Layer 4 of a small transformer language model trained on English Wikipedia (8 layers, counted from 0, width 128). Numbers have three digits each and are written without spaces.
A neuron adds its activation times its output weights to the MLP's output. To switch it off is to set its activation to zero at one token and run the rest of the model.
A neuron's activation on a vector x is SiLU(gate . x) times (in . x), where the dot is the dot product.

Input weights of the MLP neurons that the questions are about. A number n stands for (n - 500) times 0.0016.
n60 gate: 836417240326428337273383695606754445482490569531628588565419421643504451603489529556608489398401514376756364504358496568670406695489514475647575453468528589299518608493507543702634577535525467275482558412593387761467500606489303636536429440564547680468428496391692543543579690485423414353428380417696448210472310645753404377547750600565445379554582765522471629515414562543489514314561
n89 gate: 546422697521381783463649334471580762786520669560504334397392646598496528456596373718149343332585492359446581630279775703685390396673661196496470492713452792398537650264508569463379604488512483573578500856256438541608409483618563433529492556620606348743398600633661402528545260325463447416252508459520685496544604504444354324349611577644525517593455287665525431388427488708598630595618
n123 gate: 455614569439459594405584696636234578752714361767512697577504373641284540592448540645237566567444565460544512664466608641472622591238663532262504443412452641476459770548463620341556614301508352408594362417323369576422777347585370682730516288520427699445362652533418565452524552492747488504637397399692574430381468402567405195771533657561325521532629580238593617127552582589565484722326
n220 gate: 661307426429382622447326514481662643598472708615449276604312326665329688591356404600426541356704585504637354343385518445519400515459489467412608771710329580269519475364489540333623644493507679328664412641603623507504656763511370436474372624312390413471319556403723371515526419744691338353467352467485628545565605485367462363467392442489761477405731590463360449459478582434360599395408
n257 gate: 470609601694421471385446403445817615550552597224301572504508504392368594381471396658592403349628217046656483393548500512592467436327483566521566618512599504629768476525362434328492598414231758479538621574521399724377517551358729607358313310471334586683533534394247517662537558313402609641438566500636593658570631357737551395358508405344740329554446443846462413415508748801420446557876
n308 gate: 402341454582369504696364511367748543808522508526393652446228714806409692629372477466293562398473473485445282672396557592616596555384384613424572419674485550427441533400504557597466691602661566546411869722485380485477477578538416590458683394421776606579492465625500373523538362684418369555527443427508504774545613299523598593573516431380693807351343598263477351411228481446743450508435
n363 gate: 530539248457581346691504772747142843630619663504264422684504504411361554525467619669551466267294721576402779314429496453402180204414406759500442667198529356334552554360649593402395666446305340546422645233436655559396380565406531478636563395646504358554363474573453675335547636474695338304827604372639627561450400761554596444543436386496413517348517605543568593603683423683504517599666
n424 gate: 345534856384666514490493507565528648470364670470594459211600362409587447370503564657490284566580446457452436608458433709384480579439292420631532401580507443628262454466595624575500576331658490547397612308429599641755537497588518438345500540480628417487547136479425558453591402386548710465466593419540487297603543432507787293598503513694549607369517639514480456469534405507453476504625
n442 gate: 527582573624431601315561459649591673515385508391466371543553844577435632390583450466711438572549561519656534512564557427454573221368488545550327547766797584473626396546380572380591451326432625523399566718542422531516500594669628673604542451375673318425431441644764442523695676708386554405830542654424474641689575322417441531438204473162188713680561398481539588488512628562508423793492
n463 gate: 422306795532451479557569405532471368268534507680493507500562537615410486510490542405406539380414483227592510739544462531278430414341429579615639352576351493566457412280451458398555391813735525528603430527455475354504648432542594285612604327472507452544444326624787198535733737514521402349437400556555598564386462521257561697409588483436392604364472428454619566546573352447384538448542
n487 gate: 439608340259568476537500442849561601598290532647251670740527362623484730516418357438508702496543591594138611453392559389712612577773412399437696532500355453472674689659484666624367329340733484563484520582619371532565568451476257353210702551801333574605596536355387404338488659370553572471508449612740588557406391436372606752428600500548635545591591551347480655339448536512277643492695
n60 in: 739266449508614425492651652268689544523387389546352392429566813567415539384712539371422289619554594271453437567492407348480433368409405404609582615860399453543368762574602617322659328674358492613897586519320401652556512660386512641461137391415394604554390356496544469359559676560664547516657723500663580436481527500504777425751508477314427460453441485496535465484571445689264563483449
n89 in: 699569487380355530665387422444635643546635380732559254342454607585391521249542164356381539542550267475407563541602572369547487661367363521293193517274370606525530488496590546543400276617351375209337581408441350445595230409848355739453521529542720492338560872780637530551864445431500466648555621607551459244655367705363504573577552741736544487610496492616666258573470316509568708433389
n123 in: 545312378557723402471496386574836554736508475398392533728257385492187357492575642531217307389548532612664266207306416976529524608459341460512504512480548379637578531331557251520632389659543479408516719583435426786356422517431429467549581624512403508614468216385250374351605633376422658247472627439416500578508528423571512789593451512426463608581468663381289540279593537427520423312488
n220 in: 442442327589416539551424589391457566523518438586409438635312492607538406361380477756557271541367489439550588480728409344153504457500627361420416631889428485446531608290592272554425679530504449492279630515565333329488469656592603375370740727391504583571350621302821608538557500559531469567676639604686659394711744700556429527592574492597850418489565541519358500407458678669558683508458
n257 in: 360369577574451475488560402608487591420816484330613698602540607650351616316544313685610759540556346600340641496508307423668740350603582436573377631524693456427388469536329363255720365612480615565582573456322615649641582446537719442398577311512468540464541731718545541480282338322545537525480205953335582753416393471492300537427590500488379646617759432373447419521654648451700213307541
n308 in: 411488488552620292650425643411708703417469552620524690472379383595551590327289384581237399539563623445570369318475449552284612675625484324496337576441567524738212411329620500472394745441248553449444584438734270611435552415600570598699694354524703606488484589391327432310512579463455564439405457644374485606657723223656357488452657551484742908179334586617396540415659568436476456315572
n363 in: 513576466402542580483334524268655723508456602688329594699661336752238318512550551614630590805296471392634609491425362596699395621347644339575526555268496278643792280680344746508583315289479654517462588479555751571496585646479435397639580446616668682422572444415372492546416521521367449664597587627296549075645356708488629542306725529513418375588148475679487756432504750508487416398597
n424 in: 674483443436392436363550432568373435570806581458310636568335708493732418388684607575446473444570323540463560371612370350510463483727527553356349676566540500463428578390527384621467386747539537493436399608577510313654476415470420356651557503319353605507503289412483581617336584486435480466607530530686477466368293635559534463581507470541386644227433582520443380351523557430480467241691
n442 in: 421401537637627364650718603283752696419579599536354388422182702561403757520339381425275305488358447553513618531380281463372278450512248440451371434540334561696421599333603792438633688375416438378392373428561550500613211421512381450615419346544667762608751567849550479626406496446425619299569468611265381441436404413532622533578376390331475718305414645703578377703373686635484439461352
n463 in: 478445570415507470638283464552797306696461689432518504507529592522420547457486779461507125514453504362476693402214554529227316489585504568522527415551395500599571539496559427581608386705532533555430566532617578270743507444430447432551405395554449453554445384704778482471540566695377507538602385522435443272536622470325455647815448671700628598598489381341247639715284378379540551477463
n487 in: 317310734351578270379319357525416333492563714599504512590400307472314560424480758294553376432423325589621337343585581223615668571496323544667419290335339731423292417590434617484737715845237392459471398500622595565433265617418428533533431262556512472452336583604405414622378590487438455617655560525342433312359288710592245414553574411508307554492459327682565158504455306565492683435471

Output weights of the MLP neurons that the questions are about. A number n stands for (n - 500) times 0.00078.
n60: 750534241253504382599381618504245332368378628489609338345540735540305500614435496404412637576519686793488427928445504464609530582361750320736481459449348360603725661416547525652620416469688496333719431541743604457431444555588558575516474535455474426517315467390651512625451682447326670348424574622474559324648554590657500567757236583350601488451443484524432565460600559730426557533571
n89: 461373229394243425609460301481421742612324551635527577450285436317436608671593482631461333604508244682390567186560336293745439652617611485549310689378383634579412674707524562544459527797381475428574452546234572398592656608457319452433522447545504485507618470601292295511633210184417629511467598440515484300589381672379504711428526511620572302743624480520378522522504428422619551634406
n123: 567441511436538587370548351590484371546594371712229136537533652549482618463472563469448396559476651358748542427656363463516597566500551724438454386391204424641414803620386352650450429342376492802412549488624607374509341451405486643460561525388179447373412263379580368463612700468435571500556542404492399388681629285437429601334646624569496175374331545672533459750302728636694581415554
n220: 643565460398409590927603211400681433623536482431675448260654688608496705330430482493601451266473630593533694539650515273303331454520536291634409350655398425290328649399572664432496523548718561455475530595625553569522504668477505596500552511375685313402488333500402738587542500767492548698338587361273544492504437529418408392473684518548611575651357596238622540437551672699440703513353
n257: 632455450561419540386346540350366747544629405508400276395634525336428372302443582518508719519629464560353438237522351500381466489539207464437600405396338596537500574346363550636575390443619432588512355655296313386683517547454918680384274421419428496668557384468328484432459492707540439370489463254685605492692512336492748512201586504699560519500591445677476385489566629129333525569526
n308: 473849445433434388481577567727304615634460511635298384471504734597278569373461420545414590462616500546447552368377471443661649622608396431589602263305594291721352409310444573722500473421416443605438774587500538460387648312648360512741664264504585627662496500557379508635409697680429493651463628579467556553322445431426404067481526471604626445357334388375569280567353448716516619592606
n363: 422695467544382546382645469621440375485724584202399741372451500481536798412394452569560384637441579472533473466264293397596274558377642604562539507481684684450512684434492275399517283577465388412383572708856416433304493414655674410572542414531353317483528353635728441593380563022446313445327546523477500720374528422484543431515564519296326239630417557418649380280440468619286640619519
n424: 366237388640373469678418431602596322538614404575625627599641291435370709585358414546620604594563587452471538348359388326355496368385749328517438489492400701473844352529328426662359738345387546600593405508617492515375370545269214837597435421558492229531576545515592261593283520620419564397421573400253650517437460481484358695512455492115547472484516120512330504458720406504610478500407
n442: 160532723537443567406546508662669308535618401334452487368598392476329504298516419272348586504647442321470594610579638262508411712640662481876400511329333558859702630726454458709650480714456448516504629488660524573463653256598419635404748581675566079528722481526591412370512512443682481500306401496437517521280604504516379475357322701403532463423577403534304581433531269495408473408429
n463: 511580228433434651478545475395308545585515459391522424382664524465693431462722631327710465511855416314324489080489569649656753536382490448370604428476471593539356466416602849425373687597579554465364665525439415342525477572603577568298504543721577592541437545276300618558324591423358552612618543624493507558515701472526558361471441500538313489609598541299531476458357248602459411390550
n487: 463478479603524507496415653437481435554589517440533414298531599464664085612605733569322611712327457432468449276540475551737444448574427450402585500214430584565578567441531419281468353493430548358604237831459453528614445395455684566404214640680712511716549371430553532521375575679693593399471434380381558464433370295383332415544496354193448492489429442613433446395627361542627549549255

Each question names a token from some text and the token that comes next. It shows the vector x that enters the MLP there. A number n stands for (n - 500) times 0.0064.

Then comes g, the gradient of the next token's log-probability with respect to the MLP's output, scaled to length 1. A neuron's effect is roughly proportional to its activation times (output weights . g). A number n stands for (n - 500) times 0.00085.

"age", then " was"
x: 430449431357264552323519273618363473502541551305667417415461714234417360527470716527649490616339500580464290413362420484411627527577426623674590494621544530378374540478533481547547305463529513529384734560410498537444661692525578477412648419602636566455601345636459484559439306525514566540459521299532405436662526553419487502314605479447488484387554445562273624457436337587398454479584
g: 455439442446592442426287479328489444327535450471607456413501351567540489549450429417599320291536340322456515353475587605486596530501523439382458398556444478572481602570353233557410257781421420467309473513652556409508418331599498402629626711570502539483568415494567647505465363549334556559575536611440456610446409689367710636460429638545462351412467560443575637410755565464436410400545
Which neuron, switched off, lowers the next token's probability most? n308

"ral", then " Lo"
x: 382470368510455537518452394425442700385487559245501400469443501348427456403656638390713424453541313529350473322373492430497765513546456317536480480508453418378327508474251475501698390478647402436401574647583367550390546679589596478581731418474488535435548462356358643476517498480495455479456432374560594489418520598608440680450460352566543466310755645599428488378380396384445492393573
g: 614531432445643408360623520494587310610441634543394457575578467522482472374536607498596600586519583416529616395555278528472493471431552553287481599190686265528572372724494532597348561546534546381598514495405445433530567449403551565503481763453565631813368423462387488631618591585564401514235500561488622492601400379316577561464414492523412408615710423498544533512694440465582508389511
Which two neurons, each switched off alone, lower its probability most, in order? n487, n257

"I", then "C"
x: 448480547468374489470576349444503376494597428373637247536401598322546632434308465559468483491479488406348461204438464373423351640480451674434729434640709445430407535634344438506375504397470546584524348415570584306379622476487493658479508665561462547362784318684594509651509570616578581528552469528406198335567487466576473456503394440438557532592517334624580634352521453389515566533395
g: 385447526757443415821701457489432514535251610467413575492555563557272395560530541480479565448474431527383467637469408453628364505565509382423501565462620447532548508404511598294359514555694600551460292464547472371669670471431457464556412478443550492364387521422617520428356496349529430402462590388433386549334484635656232256600433558486596430491632378363565418567400521667548657583391
Which neuron, switched off, raises the next token's probability most? n123

" A", then "c"
x: 618372466516528682482578345616385604602462574404531344530410681469467424535529640385543459517610385688265507323412429498408616670507507640489559519691603465627268518388446745590398658439687522427449259402502471469360610634488635398553554439469513641386490400561449493515420474293444611547380317537478447340640503516494462372389449403562664492310538534618488536513473475484524362426449
g: 422433492486431549436368578532534545501626417572523407301612542633384598678581569522717398454502201541486477595420484500364516639549477544428389617379456434607498366457675473573460473208413363479680506476595506482568578438366604756520466249416550530430391603573348386729340570542588596431468416431575455574449537590506548414514672328465507469416394274502603497471451579506278506270390
Which neuron, switched off, lowers the next token's probability most? n424

"in", then " the"
x: 600454546483331596383546534466528644620637420308553338526400642290436330403668551414652423363413284502386462351396477431438600608335517451655578402476590592453309595558500691406553392524510530387547395432431413621288574451553543581518430433486403756343544414577609290573431502412447459569571372647414599603616612497519424609512391440377527413546659644587494719505621537298460393449658
g: 434606499518443650421496544514432493559548423397611568544457620505399584625485372543488455318298425475405486501408481499611482414513366500554649585359791402474421351606308445345525448432353671420482822308518621440571580499733371483591336612350385519570520354398351595593487572488508365417441451487609538761564381610426361487472361477481485383402570322554497612487494710535561658460363
Which neuron, switched off, raises the next token's probability most? n257

" Ar", then "chi"
x: 614532496482389470366503319594337498536458426540481297421298594471499446537600547193542387473459346553218442412351467522417488591503439581447609450702310584476286546496466610632460453403697550456473400534458372457451611674510584661584549383437523703408623554475382418436377400256516538481542626540643480344430496513539363496517399371539664370459616527605530444447477426356523497487542
g: 743582433538523435542447452451455454458576517508358582656654364492380540584557518531386406477533284612480470656506415771370417725559363405414658509447451539614563584477545324684385546533441366518509422455387299265506402449398369481508431378560584438445395489551504362237544701414609653343522572647365378650378662486586440477472410503237395487575320488570509568415550461454508429446448
Which two neurons, each switched off alone, lower its probability most, in order? n424, n487

" in", then " 2010"
x: 494428459406474495452552369498372568558578501232466413438482667501402387429592507415584379331409151334264442399303393424309555528539358565522676486531567454549491547354417640387503416465584321544477465396380518569369583370529717482609513424481414585464569283451555370639523467555483411530490414583528606382496550493500458615473453423501589394410493420536496479459526526197483560418586
g: 543392417354656540534478677520508486563610413510609571592585461610577386553291666523324478556565459556499394551325606415598595428580332384593432626545295461458387329490354540462612512439489464564294365394497564311543553603481490328541582653507428687549470376393287432410387480603508641389534563465379575698706565543606279475513275424373559515661470446266515473485487444481700610433426
Which neuron, switched off, lowers the next token's probability most? n463

" Mc", then "G"
x: 575568487375529576404460247650356588635482398451539395528292625443467578534483514550446434451435544448339707293445499398365344625673345555359628497519447373440518525444309580497463360484569463555545470298411422596607678397424463432567611551662404932500693533486710410453531420497517544575594458432617762356519493533469532520552370421431558420342613396566350514486524520396473693506440
g: 591341552423691320374483451335530645594620481614452761726491324352370488446474408628421485624374600236604452589530669622524587460477406541549491363387596654388469355375560505523510459332573545547472270541612503545431507431589501692342378504350475660665517393614397609547644387455478414351489524527392541540414582576565545371425506448576495419407525608450524557669500472478594788511479
Which neuron, switched off, raises the next token's probability most? n220

"ting", then " to"
x: 530535477551329517449651413528566643448793471261628223512512645656616333518543488580590355467437371517477448375330391554403554594605433443586599634639518671393409606591427565436484267349647499533384426438541631674384564393553711494481462506700538580493761383473357533507534427520536442616578429570480446662541585370640360600530478479477575567481425560491506619654518449448380623343524
g: 485549460498449597406460470514317505416359301482625361607584512326690322630419331559343411472471393674626387582541482475425510423566263571644387488464332516528554595474485470551375505582374567531565516494607454508581463440629410359430434529544615476475581523359329487439666417539463431529459592392491520465579412419431487612406603512539576516822373476422569483391301372410448545537024
Which neuron, switched off, lowers the next token's probability most? n257

" Mar", then "vel"
x: 513421566634442514362439290501284508515522487584512355440323498451486428592565370413414363407404378633371463335384520404377521410514386477376639421560270556429333519561334510564408258487695433360455376403393439440330665640549653621467575441664388713363655518495314422503296413334506525507531452537561635460581521664405461440540466363648620400435542483595474340547554431436488485336594
g: 480374537498560531579577489485352585444427631622540480394621614537485428488547572427416387569635707193513339578368622368522564354656568415445466488584589561531383569536306364609261739585487546504481499616702574487405515499562555574410586750500572487513523563415410514542442676482420446662441356478494510549669580507451543631470588294468348607524514480458263375450179447536673423396514
Which neuron, switched off, lowers the next token's probability most? n487

"per", then "her"
x: 403411433285565373508607461474366600435621494468635390542631542567574193408609602445669386333500282489294664455244571684441635443678285387513577421418423541577445506399450499461433420535592664610467424498600484631606567508529631441484688390582400672403584283414486361671435430360517459520580525631453379324489538487513530598502483458488538510445529552659622529431390551462549560401428
g: 490281512558676471444395441454509652353369425541532425337482679313575312351687516479467576552316473349576592532387345378605474500517489439518555555509611544648677376421670491427363685316371447452459440369394637527703364700699452584547421444473564588582566584588548399479641457530643330542484601540464639462623593651399539482414367494543483626589401347617552487453594422337605526456312
Which neuron, switched off, lowers the next token's probability most? n424

"m", then " Be"
x: 463449437304450583570591406536385561437483357375569502510452457465513350647400545570692365508517454488495417199441474553300640377474456526302543491590423353514424543406417442512461474516501293512276482425368537524507557426378303425283439455424452544400604451500396360539272489735459380486661603344441600421547358340502458415420634602492650584440682278570471431581396417563375560362684
g: 495579439407627541441612671796581521473356419483428430607298495701584504364633587701438622652373463558456509513557498434494566158441688487408549535530450399485542503756485514541452511397428427582652482508228479540529410554405624527335598634440615434616498507477493688448598566524550447447298414392570634477354474360535539603629269486540478547520535552492472444660611617548483720404583
Which neuron, switched off, lowers the next token's probability most? n363

" 3", then "34"
x: 602536350390459485376450364658466601546585471379556274575335716452607371437438485411558375401407427359337402212406440499283537660508499538445533329585566411498400525548440574354516427532634534379600443489589567500321570671646720471456598488452549596378442467474483397669487534498448573567451499450435534408529573612460493325458322364479762476344521525508448497517534443266483385420592
g: 555715513402417486741338460536539487487416329634331557609472397624466618537390467623488433619494429510623507512571599378577509578494520463579683653554267635459648578495545499562402369381672591566355516533373579374384478533444600372519467500642544567704531502450609338577329424660635570443511629566417267549478643253347548474568500479504569509402457652367418595637553812528538435565596
Which neuron, switched off, lowers the next token's probability most? n220

"et", then "w"
x: 590321582498627459480537591507386489474567228431692531341529622458602493656512591353663588572388276529329452395301496422639608720470499424505520313538474499440344430540534398595447504475588540485490254613556656585529609590562550570623583400730510617317598445499494598711449475414308355567489451530524320413452545651605399407432387489300621617521454670607606531432438626611456435490391
g: 465285618404462457524547645513464661622543608502399602600697668425478487534592478508518533449516642306547577708607365248573720507590653517420477512601356473531488323416588272371474573530506481569401505508546465507621347389588542654484333429634414634547432497557412447717372610359609431542465403447555460548557334697277491365385420573571460542370447444636489241425335450533446523495397
Which neuron, switched off, lowers the next token's probability most? n60

"d", then "u"
x: 633350315326344542356546413688465417419715408475695485361685573245513494477509487352580498599388333595298514425403358454543646425533605387573539471457476570545342402401346627589535566540435409596348434614683486679433659531463574603570485412527627475336620540363452475430448403507277507608499524389404397369559448499455454532389498484358593432254523596642456363571385518376421411505523
g: 425460421508429302650453529345412531513485480401461409309354680591489636433395397495487310461500608469395429216679572445567568563452413539531372375569460485434597522422484629588423375376602484490405621583771450533271703427395443330588600593528414471470429390537602392481543374532624429715675368306526432540547394464711616472389323338504422654433464496521473570438683430582432481477370
Which neuron, switched off, raises the next token's probability most? n60

"ach", then " G"
x: 465468519439298491504493366554553543522447541332525412501561436605600344572435692516469434430436394474422420186369589591391582543692492397518693525402545444482404404472430390417462470607626343446533234265527641530544623417469501325470613434465456634341694282575493426490459435543672335630567493307651638338603518599521502411594555327396540416421745422637437405510514466408475633323455
g: 425397480451533702485565491480628628648334349309470565610432506537543545621579563654382621722534358607450437464550412537527416333303639496442472650430534461280488451583520745623368432435433364632482532833392577531656584467367523558363581422417602665548588438575577519431611483543479654482620677629397442447573505466509437503511479321522508422413482691337433488358705633514516598542370
Which neuron, switched off, lowers the next token's probability most? n89

"age", then "'"
x: 427414454343248556297491280611383510468524548259667386405498693259435335534435707527646516569398478556464299389373458457428617532606441634637591494620550548330378552488512457563558313479514488520382749563403489530462708666566573493391652437609614531451575327596464495583467315513533551525443497290552480385640506530429478544314591476495482486348567487571288630499444326557426483458604
g: 488616604563616369655562392321339440412458423528553330400481494341369535453210592232468468366594467471542459374448684667527440470638384449597530392652551413618639507444419327363544371496384527548309492413521631371521285379582335452511536441690485527391470509384431544429323459442467504584556629450563529689324410699517543474571487554594567360393428440539592700543566667570473481471646
Which neuron, switched off, raises the next token's probability most? n424